Layer 5 of a small transformer language model trained on English Wikipedia (8 layers, counted from 0, width 128).
A neuron's activation on a vector x is GELU(weights . x + bias), where the dot is the dot product.
The model reads these tokens: " of" " 10" "–" "1" "," " cl" "inch" "ing" " a" " share" " of" " the" " GA" "C" " title"

The vector x that enters this layer's MLP at each token. A number n stands for n times 0.087.
0 " of": -15 -1 -3 5 6 1 21 -1 -56 -13 -3 8 10 9 7 0 3 -16 17 17 -11 -21 2 40 -2 28 -5 12 -3 2 -7 6 0 -7 19 1 5 -20 22 16 15 4 7 -6 -14 2 -8 1 2 8 -6 -6 -9 -11 -2 -9 -11 -4 -6 -12 -40 3 11 -27 10 4 10 1 -7 -6 0 -9 0 16 5 10 -16 -3 7 -9 3 35 8 -27 -3 5 6 9 16 9 -10 -2 6 -5 3 4 10 1 -2 -4 -3 -11 1 2 -10 11 -7 19 3 -11 28 -7 -9 4 -10 4 7 -8 -11 9 -6 5 10 2 13 -9 2 -17
1 " 10": 4 3 5 -1 13 -6 -4 3 -82 -8 8 2 -9 0 -1 19 4 -1 -5 -14 12 -11 6 24 -2 -3 -14 15 10 1 6 4 5 -4 -1 -2 11 -16 18 0 -15 5 -4 -6 -9 9 -18 -9 7 -2 0 10 -4 10 8 -16 15 22 -1 -16 -23 3 1 -8 15 2 0 -6 11 7 0 10 20 -4 -5 17 -1 15 -5 3 5 20 25 -22 -3 -6 4 10 16 5 0 0 -13 -6 4 9 9 3 -7 7 8 -18 -12 8 16 -6 -3 -11 -7 4 -3 0 18 -17 -14 -14 7 4 -8 1 -13 0 12 -8 10 -7 5 -21
2 "–": -12 7 -12 9 8 10 14 9 -54 -17 4 -5 -11 -11 -17 -5 0 0 7 11 3 6 -10 -3 11 -2 5 -13 11 0 -9 -6 31 15 -23 2 -2 7 16 -10 -9 16 -13 -11 1 7 -30 4 -15 14 10 4 -9 21 13 -2 -8 -2 -17 -4 -6 3 -13 -22 17 -11 -10 -8 14 17 2 1 16 1 -9 27 11 18 -8 4 9 14 16 -13 -10 7 -6 19 14 -4 -10 -10 -13 12 -15 6 14 -3 6 -10 -1 -15 2 0 20 -1 7 11 -14 -1 0 8 2 -18 -17 12 -5 11 -10 -6 -3 5 30 1 18 -4 18 -35
3 "1": -1 6 -5 -4 14 9 -11 6 -65 -4 13 4 -6 3 -16 19 7 2 -2 4 16 -14 3 46 0 -3 -9 5 21 -13 -8 -2 8 -16 -1 -4 3 -11 20 7 -8 3 -12 -15 3 -17 -24 -1 5 4 3 15 -5 3 8 -4 7 16 15 -2 -15 -5 -10 -24 25 -6 -10 2 -7 2 -5 -2 15 0 -7 13 13 -9 -5 2 29 19 14 -18 -16 8 -4 -4 13 -4 -7 -9 -20 -13 -9 4 2 -13 -2 3 16 -2 -17 10 6 -2 -4 -9 14 8 -26 -3 18 4 2 13 8 6 4 -3 4 0 9 -6 7 12 11 -24
4 ",": -1 -11 -13 10 -5 1 13 11 -87 -1 5 9 8 -2 -3 -13 7 6 -8 3 -11 -20 -8 8 5 -2 14 -11 0 -1 -3 1 9 6 -11 4 -11 -2 11 2 -6 9 -8 -1 -4 4 -39 29 -5 2 -10 3 0 4 -7 -4 3 17 4 -7 6 6 -8 -12 12 -9 0 1 4 3 -4 -1 14 1 4 0 5 13 -6 0 23 16 -12 3 -11 -16 8 15 15 8 -2 -9 -13 8 -2 -2 -2 -13 9 13 9 9 -5 6 4 -1 -1 -13 1 0 4 1 2 6 -2 6 1 15 -6 1 11 9 21 -2 23 -2 -2 -27
5 " cl": 0 -3 -23 22 4 -6 6 15 -47 -12 21 14 7 12 -6 -8 8 -10 -7 -6 5 -1 -17 22 4 -1 0 8 2 5 -4 9 28 2 -2 1 -5 -20 23 2 -10 0 -5 24 1 5 -1 25 9 5 7 11 -11 -2 -22 -16 -11 12 -17 -2 -20 -25 0 -10 11 1 -10 -3 -22 -2 1 -7 2 -26 -13 37 -4 5 -8 8 15 14 -10 0 -17 -1 22 -6 14 3 9 -26 -7 -4 -17 6 7 11 -11 -12 3 -5 12 -5 20 -7 11 5 20 3 -5 8 10 -24 -9 19 -14 -6 5 4 17 7 -8 -3 25 -9 -8 -13
6 "inch": -8 9 -14 -2 -2 6 -13 -9 -50 -4 -1 2 1 6 -7 22 15 -3 2 -1 31 2 -20 47 6 4 14 4 9 -2 -21 10 24 13 12 7 -12 -15 6 27 -5 -20 -9 8 -6 13 8 24 -7 9 24 14 -1 13 -9 -5 3 -2 -21 -12 -6 -3 -9 3 20 -16 7 1 -14 -9 1 9 7 -13 -6 25 13 -2 14 17 15 -10 9 -27 -18 -12 -1 -5 6 17 -16 -26 -19 -11 -14 -4 4 1 -7 -7 22 3 -6 8 7 9 4 -36 1 2 12 4 -2 -7 -3 -19 4 -5 -7 1 1 -5 -4 -4 10 0 -4 -12
7 "ing": -2 8 -5 7 -25 1 -9 4 -70 -24 -4 -3 5 -11 -12 17 3 -7 5 -6 7 -11 5 51 1 -4 6 5 11 -8 7 12 18 -3 -3 2 -12 -9 3 11 -9 -3 -11 18 -8 7 2 16 -9 14 9 6 -3 19 -3 -3 11 3 -7 -3 -8 -16 -22 -12 7 12 -13 7 -9 -16 12 5 12 2 -3 19 -8 -2 -3 17 34 -19 7 6 -2 8 -10 1 5 7 -1 -17 -3 6 0 -14 5 8 -7 -10 5 21 -18 0 2 2 -1 -20 -1 -2 9 2 15 -28 -4 14 -11 -1 -4 12 -6 10 7 0 23 6 -4 -16
8 " a": 6 14 -4 11 -9 -6 10 7 -84 -9 8 3 -4 -6 12 -9 0 6 -14 0 12 -6 3 10 -6 -2 0 -4 -2 -8 -7 7 14 5 19 -7 -12 -19 25 8 -4 9 -6 -1 -9 2 10 13 5 7 -19 22 20 15 -10 -16 5 1 -15 -6 -20 -14 -19 1 12 -3 7 11 1 -7 6 5 4 16 5 8 13 12 12 17 -1 17 9 8 -14 11 0 -11 4 9 14 -6 -9 -2 -6 7 0 -9 -15 -11 13 13 -4 2 9 -20 14 -16 -9 -7 -14 -2 6 -10 3 6 -14 2 1 3 6 -4 12 -4 8 2 -10 -22
9 " share": 6 10 -13 -8 -22 6 -14 9 -62 6 -4 7 13 -17 -10 31 1 -5 -9 29 12 -5 10 33 3 -16 0 5 12 -15 -18 10 6 10 25 15 -8 -1 17 -5 -1 -6 -13 1 -1 -20 -1 18 -3 -18 -3 18 -11 -3 -12 3 7 -18 0 -17 -10 -10 -22 -20 -2 6 -15 24 3 -1 1 3 1 -7 7 3 6 -2 -4 22 2 15 -4 -6 -1 13 6 8 10 -1 -2 11 2 -1 -10 5 -12 -25 15 4 20 5 -22 3 -3 11 6 -20 -12 6 6 0 16 -4 3 16 -5 5 -9 22 8 9 -1 -1 5 -11 -7 -20
10 " of": -1 5 -1 16 -14 -4 -12 17 -91 -13 -1 3 6 -18 2 14 4 7 -13 14 -19 -11 9 9 3 -10 7 0 -3 -6 6 5 8 -1 17 9 2 -2 16 -2 19 9 -16 3 -12 2 4 12 -10 -3 -11 7 4 -4 -3 -13 -1 2 2 -9 -15 -1 -6 -12 16 1 -15 -1 -5 -8 7 20 5 -3 12 7 -19 12 -19 -8 -4 8 2 -3 10 4 6 8 5 -10 3 -3 -6 23 6 9 4 -3 7 11 4 7 -5 13 1 31 7 -14 -2 19 -8 7 -2 -3 -11 0 -1 2 -13 1 14 -4 1 -3 5 2 -12 -12
11 " the": 3 -3 -5 12 -8 -11 0 7 -95 -8 6 0 -28 -15 -2 6 19 0 -12 -1 14 -16 -8 3 8 -8 3 2 -17 6 -4 2 7 -6 11 10 4 -10 22 1 -2 -5 -9 -1 1 12 20 9 5 1 -11 5 11 9 -8 -6 20 -4 -8 -6 -4 -8 5 -16 12 -20 -1 0 4 11 5 15 15 9 -2 8 -8 -2 -2 2 2 17 12 7 -4 13 8 1 14 -5 4 7 -5 9 6 7 0 -13 3 12 -1 1 2 6 5 0 11 2 -6 3 -24 1 -7 -13 -2 2 6 10 4 9 2 -11 -7 -1 6 -5 -19 -14
12 " GA": 2 22 -21 14 -1 14 7 -1 -44 -6 0 16 -10 -10 2 19 2 3 -19 19 7 -8 -4 27 5 -3 -19 -9 4 -6 -19 -7 16 13 -10 6 -11 -11 25 10 -16 -19 -19 -5 -4 -4 -24 -10 0 -6 -4 -1 2 -14 14 0 1 13 0 15 -33 -7 -12 -15 2 -3 -12 -20 7 3 11 4 12 10 -10 -3 1 2 -5 -4 -4 37 24 3 12 17 21 18 4 -16 -6 -14 11 -6 -5 9 -3 1 10 9 -6 1 -4 12 21 3 19 -22 -13 -12 -15 16 3 -21 16 18 3 11 -12 -5 19 0 5 7 12 -6 -7 -24
13 "C": 20 2 -24 29 6 20 -6 0 -47 -1 7 6 -9 15 6 0 4 2 8 16 13 -21 -14 32 8 -7 10 -15 7 -3 -15 6 -11 -7 -6 10 -12 -10 19 11 -10 -27 -15 -16 8 -13 -9 -9 28 -12 -5 -2 1 4 5 0 -4 15 -13 1 -28 -6 -1 -9 12 -4 -1 3 1 -17 -3 -16 12 12 -14 -8 12 7 -21 -8 -7 2 6 -8 -7 -8 26 25 -10 -17 17 -10 -20 -1 6 8 -1 -7 -1 8 12 12 -3 24 19 6 -1 1 0 8 1 -7 20 -4 0 11 4 22 4 -14 17 -1 2 -10 4 14 0 -32
14 " title": -10 -4 -9 1 -21 21 -20 -5 -75 11 4 2 8 0 11 19 2 -6 -21 20 14 -20 0 43 -2 -13 -18 17 9 -4 -21 -6 11 4 -4 -10 -17 3 28 12 -10 -14 -15 -7 3 -12 -6 18 -6 -11 -8 7 -6 -2 -4 15 3 5 -6 -8 7 -4 -12 -16 11 -8 -7 17 -10 4 -2 9 6 -5 -6 0 4 1 -3 14 7 -5 6 -1 -1 12 7 18 -5 2 4 9 2 -12 6 1 -13 -19 4 -1 -3 -9 0 -4 -9 -5 18 6 -6 5 3 14 5 -5 12 27 8 12 -14 12 12 7 1 9 3 7 1 -15

Each question shows the input weights of one neuron of the MLP. A number n stands for n times 0.0036.

n115 (bias -0.052): 19 -45 9 -77 20 17 -5 -2 -10 -10 -14 40 13 -5 -5 20 -26 12 -13 -32 -4 -48 -37 -22 16 -37 -18 -13 -5 -28 1 -34 4 21 2 -6 21 -29 32 12 6 24 3 -3 1 -41 -8 -30 -12 -16 13 11 2 17 23 5 -1 -19 62 38 9 2 7 61 -37 -1 20 -38 1 2 3 4 27 7 -2 -46 34 -3 1 -8 -37 29 10 -15 5 30 16 7 -13 36 12 80 -11 -25 12 17 5 15 8 -9 19 -30 -17 2 -17 -15 -4 -32 -8 7 47 -14 8 -5 6 -48 30 -62 30 27 -40 7 15 8 23 -23 -9 -24
On which token does it fire most, and how strongly? 1 " 10", at about 1.4

n67 (bias -0.001): -9 13 -7 -10 33 35 8 -15 10 -6 -18 21 4 12 -30 12 -1 -4 16 -2 -18 8 10 -5 -6 7 -5 17 9 -16 8 4 -41 -7 -15 11 -5 47 6 -17 -10 -23 35 -4 7 4 -18 -15 10 -12 -22 -17 3 -8 1 26 7 1 9 4 6 14 13 -27 5 17 2 -26 -12 -14 -16 -3 -11 -6 -6 -1 17 -18 29 -4 11 -33 -3 -14 -1 0 17 -12 -7 -10 7 -28 -19 -19 -1 8 8 9 -5 14 -2 26 -8 -15 -2 15 -7 36 -10 39 6 -42 1 11 -46 10 33 24 7 -13 6 -31 -5 -30 -8 22 1 6
Its two highest activations, in order, are on tokens 13 "C", 3 "1"

n460 (bias -0.040): -9 -31 32 -8 15 6 9 -34 4 -22 12 24 -5 -18 -12 -3 1 -6 18 24 2 -35 -14 -21 -8 9 15 32 9 6 -10 -7 -36 5 -28 -33 -20 44 13 52 -24 35 16 -1 13 -5 13 -31 -43 4 -31 19 -10 -23 -6 -14 -18 2 5 31 32 -24 19 -18 -7 1 -15 20 -30 14 5 -2 -20 -1 -3 -1 5 -26 4 -9 -24 -14 -2 -4 37 9 5 31 18 -13 -19 14 18 0 -11 -16 5 22 27 -12 -27 27 19 7 -12 5 5 27 25 1 2 -1 15 25 3 -26 5 24 7 -8 -5 25 14 -14 4 -2 4 0
Which token does this neuron like most? 0 " of"

n34 (bias -0.039): -3 7 36 -22 10 21 -2 -20 -13 -17 -12 -8 -19 10 4 4 -10 21 5 28 -6 4 -10 -47 -41 18 10 31 -21 -20 -20 13 11 -13 -22 13 39 -11 11 21 -20 49 6 -48 17 33 29 -51 -19 3 -4 -4 25 33 7 -3 32 -18 29 -1 -19 13 11 23 10 7 -7 -38 -19 2 5 1 17 5 7 27 1 -20 14 7 30 11 -18 -9 -16 5 -8 -38 -13 2 -1 -8 -14 -17 20 29 27 5 -3 -22 5 -7 2 -7 20 -13 -20 2 13 12 -6 18 -29 -16 22 -1 17 -48 13 -22 -28 18 -19 12 -3 22 9 2
Its two highest activations, in order, are on tokens 1 " 10", 3 "1"

n162 (bias -0.042): 12 -3 -9 -25 0 -12 -8 -53 18 24 -4 29 16 -19 5 -7 -3 -14 9 42 -7 -1 1 -27 21 18 2 -1 7 -15 10 18 8 -29 39 -17 9 -13 8 -16 13 27 -4 14 -12 -10 20 -14 -23 -23 -54 11 16 -8 -24 33 -2 -21 17 7 3 -28 -15 21 -20 -9 -13 -6 -2 -1 24 -54 -12 19 10 -17 7 24 -9 -5 -9 22 -39 -24 -12 -5 5 4 -11 37 -29 1 8 -6 64 -6 -28 -25 -5 22 30 6 -6 -16 -35 3 21 -5 8 40 20 -17 25 -33 14 10 -6 -17 0 34 3 42 -4 4 36 7 -52 30
On which token does it fire most, and how strongly? 9 " share", at about 1.5

n264 (bias -0.039): 24 -8 8 4 -11 -27 -16 -29 0 10 -13 1 18 30 -12 -7 -14 8 6 18 -5 15 -7 -15 -11 36 -13 -15 0 -11 -11 -7 16 -15 19 -58 -25 35 15 30 5 21 5 4 15 -14 -23 7 -36 23 -3 -5 -7 -31 22 2 -2 -37 -8 20 2 -17 2 19 -10 22 -25 24 -28 20 -2 5 -5 -2 -58 -22 16 -23 11 -17 7 10 -20 2 -13 33 26 -2 21 13 40 17 -7 -17 22 -11 -5 -14 14 -15 41 5 1 13 -12 -34 -4 4 -17 -10 1 13 2 13 9 -17 -19 -9 -38 25 9 31 42 12 11 -24 17 -6
Which token does this neuron like most? 14 " title"

n56 (bias -0.026): 16 -4 -4 -2 10 -7 19 -32 28 25 -16 28 5 -28 12 2 15 -3 13 2 -15 -37 2 -27 -16 7 12 36 -6 -5 15 28 2 -4 8 -4 48 34 8 -5 8 10 13 5 -3 -46 -9 26 -23 25 3 21 3 -10 -23 18 -7 -9 1 18 25 -2 -11 1 18 14 -36 25 0 -29 11 9 1 42 6 -7 34 -10 33 -11 3 33 -30 1 0 18 -9 -49 11 12 -23 5 -22 1 -9 1 -6 -35 -12 5 -32 -12 -25 -3 -32 -7 -24 -45 11 2 -16 -9 -21 18 2 -4 -26 -1 -23 26 -20 -4 -7 11 21 12 -15 -8
Which token does this neuron like most? 9 " share"

n257 (bias -0.030): 0 -6 -12 -14 -5 -23 -35 2 9 -26 5 19 -28 21 -8 -1 8 17 12 -10 -4 -4 -14 18 -14 3 2 17 -7 -22 -32 -20 16 -4 9 6 0 -23 16 -13 -25 0 -11 -10 19 -4 14 25 2 -6 8 -13 32 0 -1 -16 -5 -11 20 -22 13 -10 0 -3 -13 -6 -7 -6 19 10 27 -2 1 -33 18 8 19 6 -19 24 2 -14 9 -7 -10 -1 6 -15 27 -20 0 6 1 26 -4 7 11 0 23 -14 20 25 -6 -16 -9 -5 -2 -3 -4 -6 4 5 14 11 -1 -14 25 25 6 -2 -4 2 2 22 -10 6 4 -6
Its three highest activations, in order, are on tokens 6 "inch", 9 " share", 3 "1"

n140 (bias -0.030): -13 21 2 -14 10 24 9 35 15 26 -15 10 -40 -7 -18 4 -3 -1 9 -15 -2 -29 -10 -5 -10 8 12 8 -20 8 -3 -18 9 -18 7 5 10 26 12 -33 -8 15 11 12 6 3 4 -22 -18 20 -5 -35 -19 -26 -4 17 -21 -10 41 -5 9 -12 -21 3 24 12 -23 -13 -5 0 1 3 -16 -12 -16 9 24 4 -17 -14 9 -2 -20 -7 8 19 23 -18 5 9 -5 3 -28 14 -15 6 15 1 19 -16 -32 20 16 -31 4 -14 6 25 -10 -16 2 -2 -12 17 1 -33 20 24 -6 13 17 9 55 5 20 -22 32 -14
Which token does this neuron like most? 2 "–"

n211 (bias -0.023): -19 -5 13 -3 6 4 13 -17 -7 -11 -6 3 -37 7 11 3 0 5 6 -2 -21 -34 -27 7 0 21 -4 3 0 -10 28 -13 -27 -2 13 -22 15 15 14 -1 15 21 13 14 12 17 19 -3 -17 0 -5 8 -2 19 35 -19 7 7 -3 2 -26 -5 -17 12 26 5 -19 -15 12 8 23 -1 37 19 -9 1 19 -11 -15 -16 -21 4 12 -16 16 1 2 1 2 -11 17 9 -21 16 1 10 6 39 9 -2 -26 -13 5 6 3 18 -52 9 -38 0 27 -7 1 38 6 -20 24 21 -26 17 -5 7 5 22 -3 -16 -32 16
Its three highest activations, in order, are on tokens 0 " of", 1 " 10", 10 " of"

n260 (bias -0.015): -4 -9 15 -19 -15 -2 -12 12 -2 -1 -38 -3 -18 -31 15 -21 -5 34 -11 -7 -20 -4 25 -1 12 -1 6 3 -18 -1 -22 -43 4 22 21 0 20 3 11 26 14 6 -23 6 -3 -23 10 -13 11 26 -25 8 -11 -20 -4 -9 -28 1 22 4 -17 0 34 13 -12 -1 -37 -29 -16 -1 -5 0 2 6 -1 -27 10 -10 13 -2 -16 4 -1 -5 14 37 1 11 -2 -25 20 22 27 8 -7 3 2 28 2 -7 5 14 -8 4 17 -30 13 29 -25 18 5 37 -9 17 24 -38 3 -38 12 32 -20 11 9 20 15 15 8 -15
Its three highest activations, in order, are on tokens 12 " GA", 10 " of", 0 " of"

n112 (bias -0.020): -13 12 21 -3 -12 -26 14 -4 -9 -4 13 -18 -10 -6 23 -22 17 -6 5 1 -29 16 8 -5 18 46 -1 6 8 22 12 17 -3 2 24 -22 -24 -17 5 37 -9 6 13 5 2 -8 0 7 -9 35 -9 14 8 15 8 -4 35 0 -23 5 4 16 17 14 -22 13 -20 7 -10 11 -13 10 -4 -3 6 -1 6 -26 16 -7 32 1 -18 2 7 -1 1 -19 6 10 -3 -27 23 3 -1 -7 2 28 3 -4 -27 48 -22 8 -11 -21 -21 8 -36 -3 4 -1 23 10 16 -23 -19 6 -8 -16 -7 10 12 5 -9 -2 -25 38
On which token does it fire most, and how strongly? 7 "ing", at about 0.77

n130 (bias -0.028): -1 -7 2 -3 6 19 17 15 5 25 -2 6 11 -3 -15 -9 -1 14 10 29 -19 24 22 -2 -37 -12 -14 -2 -40 7 36 -13 17 0 -11 16 20 18 -6 6 -7 -11 12 -1 30 3 -27 5 -3 14 -24 -5 5 -12 -13 -13 17 -5 58 2 8 11 9 -38 -15 -10 7 -10 14 4 0 -29 24 -27 -7 15 15 -5 13 -26 23 18 -33 -21 1 -29 -14 0 13 20 -6 52 -2 23 9 10 -19 -2 -16 -32 10 -4 -11 -6 -4 22 8 3 1 0 -18 10 -45 0 -13 -2 37 15 7 -22 -16 27 -4 4 6 25 8 18
On which token does it fire most, and how strongly? 4 ",", at about 0.52

n294 (bias -0.024): 16 -23 11 -18 -5 43 7 -13 20 1 26 41 19 -16 8 -9 1 21 45 32 5 -11 -24 -15 9 5 -1 14 0 -3 23 -28 5 21 30 -14 -36 22 28 -28 -5 22 9 8 29 -15 -17 -10 -20 -15 -20 -3 2 -1 -20 2 -9 -15 -13 16 5 5 -5 5 -19 -6 13 -7 14 9 0 -13 -10 -15 -17 -16 -15 -13 19 -17 -30 1 -8 -1 17 -8 7 -13 -12 9 -15 14 3 38 14 12 -25 -22 25 -18 18 -20 -8 3 23 17 10 10 -2 -16 9 -22 -22 -8 3 5 -28 6 -5 -4 7 25 13 -30 14 -11 21 -24
On which token does it fire most, and how strongly? 2 "–", at about 0.31

n144 (bias -0.015): 19 -15 14 -1 2 -7 30 -7 -4 -44 -10 -11 -29 13 -3 -9 -8 19 -15 21 28 -28 -2 -4 -3 34 6 4 -9 -8 -9 -11 -32 -38 -15 -22 37 3 7 -7 7 -10 2 -9 7 -9 11 -8 -7 -10 -5 0 10 -25 38 10 41 18 10 0 -10 -1 -11 -24 -12 -2 7 -14 -4 13 24 -5 9 -37 -26 -7 22 31 17 -7 18 13 -4 8 -13 8 -22 19 0 34 -38 6 -14 -10 26 -3 6 11 40 18 -27 -14 -2 -4 -3 8 -38 13 8 2 7 -2 32 1 15 4 -4 -1 8 -1 15 -18 -4 12 -7 -4 20 21
Its three highest activations, in order, are on tokens 3 "1", 1 " 10", 0 " of"

n245 (bias -0.023): 0 -27 56 13 -4 -1 13 -24 3 -1 -9 2 24 37 -8 -13 1 1 -9 23 -14 5 1 -25 8 2 -18 9 -20 -11 -7 9 -28 -7 -25 -26 1 -15 -6 5 20 8 22 9 5 19 -15 -6 -30 25 -23 -11 26 -47 33 -12 19 12 4 14 16 17 -6 -31 -14 -31 -25 -25 -9 -23 11 20 13 19 17 7 -10 7 7 -7 8 22 -2 -3 1 -11 -61 6 -36 0 -6 38 26 37 15 -8 27 30 8 -45 -37 -8 23 19 -15 29 -28 6 38 -11 10 -22 -18 26 -7 14 23 10 -16 -20 13 25 -14 13 5 8 -14 -16
On which token does it fire most, and how strongly? 0 " of", at about 1

n300 (bias -0.018): -5 -48 7 0 12 20 19 -9 -19 7 6 -14 6 -8 -15 11 16 -39 7 -4 -15 -14 -2 10 -16 1 -3 27 -17 33 12 -3 -26 -13 17 16 -8 -26 -17 2 16 19 -1 10 18 -1 7 -5 31 -8 -17 -34 1 5 23 -2 19 -8 32 25 6 -30 -10 32 -32 -5 -9 -30 -14 35 -49 9 10 -7 -2 -13 14 22 17 3 20 -25 -23 -14 -22 -23 -25 -5 2 3 7 17 -18 4 5 -12 23 21 -9 -12 -22 26 -25 -19 4 -42 10 6 -6 3 -24 19 -7 -5 -4 14 -15 -30 28 -7 -10 19 12 6 15 12 -31 -3
Which token does this neuron like most? 7 "ing"

n473 (bias -0.054): -22 4 32 -11 1 -16 7 -10 -2 -44 -22 5 -4 16 9 -36 -4 33 10 33 18 -9 4 -14 -9 8 54 -5 -5 -11 18 1 8 19 -8 -4 -22 30 15 0 5 0 -9 -10 17 -32 38 -7 2 -6 -16 16 3 -20 1 5 9 -25 -28 7 21 -6 44 -20 -49 -5 5 19 -41 -10 29 -7 -18 -34 -20 -20 -3 -6 5 -13 12 2 3 -14 37 28 -41 8 16 22 32 48 -13 -12 34 -35 -14 0 -2 -30 5 -12 9 -12 -31 -10 16 30 -14 3 -13 -9 29 -12 20 -3 23 1 -9 10 11 9 -12 -6 32 -1 3 0
Its two highest activations, in order, are on tokens 14 " title", 11 " the"

n251 (bias -0.035): -7 8 -8 15 26 -28 28 -11 -9 -20 -22 -9 -22 -13 8 -18 -31 -10 -8 -6 -14 13 -4 -16 5 20 -13 18 -13 13 24 11 14 1 29 10 13 -11 -9 13 -1 26 -1 11 46 34 -8 -39 2 3 47 -1 -11 34 -17 -5 23 11 10 -4 26 -14 10 24 -17 0 1 -18 -3 2 -13 -39 1 -18 -20 -13 7 -10 19 -31 -18 32 -16 -15 15 22 3 -31 31 35 11 16 -47 53 13 10 21 0 -46 -6 -1 15 32 -62 22 -2 -14 -11 9 -1 6 18 -6 -34 -18 -5 -9 -21 2 -12 -7 4 13 7 -10 0 18 -1
Which token does this neuron like most? 5 " cl"

n180 (bias -0.035): 1 -3 33 4 1 -39 -3 -10 3 7 16 -2 20 -22 19 2 -44 0 32 3 2 -10 9 -7 -40 11 0 40 3 3 -1 28 12 12 2 13 -7 -28 6 -11 19 29 -12 9 -16 -32 13 -26 -7 -9 8 9 -25 20 -7 53 21 -27 21 -2 15 -18 5 21 -5 24 17 -33 -26 -1 9 10 -31 20 -45 -8 44 2 38 7 5 32 -9 5 -31 23 25 -65 4 10 24 -3 6 -6 36 -11 16 -3 -30 -24 9 -21 -4 19 -31 -28 1 -11 -5 14 16 16 2 8 18 -29 -31 -10 33 -4 5 -10 -23 40 -41 -38 -5 3
On which token does it fire most, and how strongly? 8 " a", at about 0.6

n338 (bias -0.043): -19 -1 12 16 22 -11 38 -23 4 -25 13 -13 -8 31 20 -70 -11 -34 -4 -8 -16 -20 -8 -33 -5 53 31 -11 14 9 39 17 15 -36 6 -34 8 34 -8 15 -3 49 10 10 -8 10 -2 3 -39 41 -20 22 20 -23 -12 -1 -10 12 27 14 25 -3 32 -2 -65 -16 26 -4 -18 14 -15 -39 -2 -18 -12 -15 23 3 26 9 46 -7 -11 7 -19 -22 7 6 7 17 -1 13 -25 9 -3 -29 -5 24 1 -13 9 14 13 -6 -16 -18 -26 4 41 -23 7 -6 9 36 30 7 29 -5 -26 -5 15 14 -29 23 14 -26 17 -11
Its two highest activations, in order, are on tokens 4 ",", 0 " of"

n374 (bias -0.028): -5 30 9 12 27 -21 22 -8 21 -2 -9 19 -10 -23 8 -43 -2 11 -12 10 -47 19 -13 -24 -11 2 -14 9 2 -2 4 -25 12 -13 -6 -39 -4 16 -20 -12 -6 -23 0 -5 -7 -1 -9 -14 11 5 -8 4 20 -7 18 7 -7 2 3 2 -32 -11 -7 0 -17 -30 28 3 -13 11 24 -23 -14 3 -18 -9 22 5 12 -44 -44 36 -1 11 -10 25 19 1 14 11 10 15 -23 21 9 2 0 -1 2 -28 -47 11 1 7 -8 26 -20 2 -19 0 -13 -3 22 2 11 -10 16 4 11 4 -1 26 -19 16 11 -16 -6 6
Which token does this neuron like most? 12 " GA"

n491 (bias -0.021): -17 -1 2 -19 -5 -13 18 -3 19 -24 -16 -9 -23 16 10 -9 6 0 12 -14 -7 12 -20 6 0 26 5 -9 -1 30 14 -10 -28 8 22 -10 -12 0 0 19 18 -24 0 43 11 11 11 18 -4 15 -10 2 -13 5 -8 -1 7 -28 -7 8 2 -9 3 24 -28 35 16 -37 0 11 -17 -2 11 -11 -4 -4 4 -36 2 6 -12 -4 -10 -3 -10 15 -11 -13 -4 13 10 6 -2 16 6 -8 1 40 -4 -11 3 23 -3 -9 -9 12 -5 -11 12 -1 11 -19 15 -7 15 1 8 -31 8 10 7 -23 -17 25 0 -1 20 12
Which token does this neuron like most? 6 "inch"

n319 (bias -0.031): 3 -17 -7 -4 -3 -42 -5 -29 5 -1 1 20 18 -3 25 7 -9 -7 19 14 -28 16 -3 -7 14 16 10 2 3 7 -2 -15 1 20 24 -17 -10 17 34 17 -2 -16 -3 -13 2 58 6 -5 5 -6 6 29 -1 4 -16 -13 -3 5 -38 -18 5 1 24 38 -39 -35 2 -6 5 1 13 -1 -10 6 3 -42 -2 -5 31 16 -1 -15 -14 9 20 -17 4 -7 -20 2 0 1 -8 36 24 -6 -25 6 -4 -9 28 10 38 -10 -18 46 -30 6 17 -13 15 -37 7 -12 -7 -11 -14 -20 27 12 14 20 -32 3 20 -19 -31 7
Which token does this neuron like most? 6 "inch"

n482 (bias -0.035): -4 8 3 6 -9 -6 24 16 8 -36 -1 19 -17 -5 -9 11 -9 15 10 42 -22 16 2 -37 -6 34 8 29 -9 -11 14 27 5 -32 47 16 27 -22 -5 16 30 31 43 22 -16 11 16 -15 6 5 -8 -11 -3 -25 -3 4 -20 -18 18 -16 -4 22 -10 -24 2 -24 -18 -11 -17 2 7 -21 -4 -15 27 1 -15 -3 11 32 5 29 -9 -23 19 -25 0 -58 -17 29 -9 8 9 13 10 -1 -9 -9 4 -60 43 -3 -12 14 -32 38 33 37 -4 21 -27 -3 -27 -5 -43 0 -6 -46 22 3 -41 -10 -11 22 -13 13 -6 34
Which token does this neuron like most? 0 " of"

n258 (bias -0.050): 11 -10 25 -16 17 8 -14 24 6 19 -31 6 8 -2 -37 17 -10 -21 14 -8 -20 11 -16 -25 -26 -7 28 24 -22 -7 -19 21 28 -34 -10 4 2 -12 -33 -19 33 -18 27 33 -31 23 44 -17 -23 5 12 10 11 10 6 29 -17 -36 21 -14 18 5 5 -23 3 48 -21 12 -13 -11 -18 -26 -37 11 -16 -7 -16 -10 5 3 18 3 -40 -4 -14 39 47 -64 19 15 1 -36 -19 -10 -19 18 5 -5 -16 -29 -16 55 18 -8 12 -21 20 19 4 8 13 -1 1 37 -10 19 -21 1 45 15 -18 23 -29 -33 1 1 -12 -31
Which token does this neuron like most? 5 " cl"

n416 (bias -0.023): 6 -16 5 -5 -29 3 -6 -6 5 -13 -21 16 -12 -6 -11 -3 10 9 7 52 24 -19 8 -24 -39 14 13 24 -12 -2 -3 -7 17 4 3 -13 -2 22 10 13 17 27 -3 -2 -19 29 42 -3 -43 17 1 -10 3 -8 -7 48 -22 -33 7 -17 12 -8 18 13 7 -21 6 13 -7 14 -18 -7 -29 -12 7 2 10 -33 0 1 45 -15 -22 -12 -6 31 -13 13 -6 22 -23 -9 6 -12 18 6 -3 7 18 -13 34 -3 1 -3 -12 5 2 45 8 1 -24 -22 10 26 -12 19 10 -9 -12 5 4 5 -1 3 44 12 -12 8
Its three highest activations, in order, are on tokens 14 " title", 0 " of", 9 " share"

n19 (bias -0.028): -26 -61 -6 -7 5 -32 20 -11 10 12 10 -17 -44 33 22 -37 16 -28 -13 16 -19 -30 -21 -33 -13 -16 7 7 8 1 -1 10 11 -28 -12 4 -1 21 -17 7 27 28 37 31 23 30 1 -7 -39 16 -27 -11 16 15 -24 28 -12 -48 25 20 47 -28 23 -18 -9 -7 31 20 -14 37 4 9 22 -7 -23 -12 -16 -27 40 10 -28 17 -3 5 7 6 43 4 22 -3 21 20 -13 21 -1 4 12 17 6 -3 -20 26 33 -34 17 -30 -6 0 5 -6 17 9 -9 10 5 52 -16 6 -14 3 -42 -16 -29 2 12 -72 -17 -16
Its two highest activations, in order, are on tokens 11 " the", 5 " cl"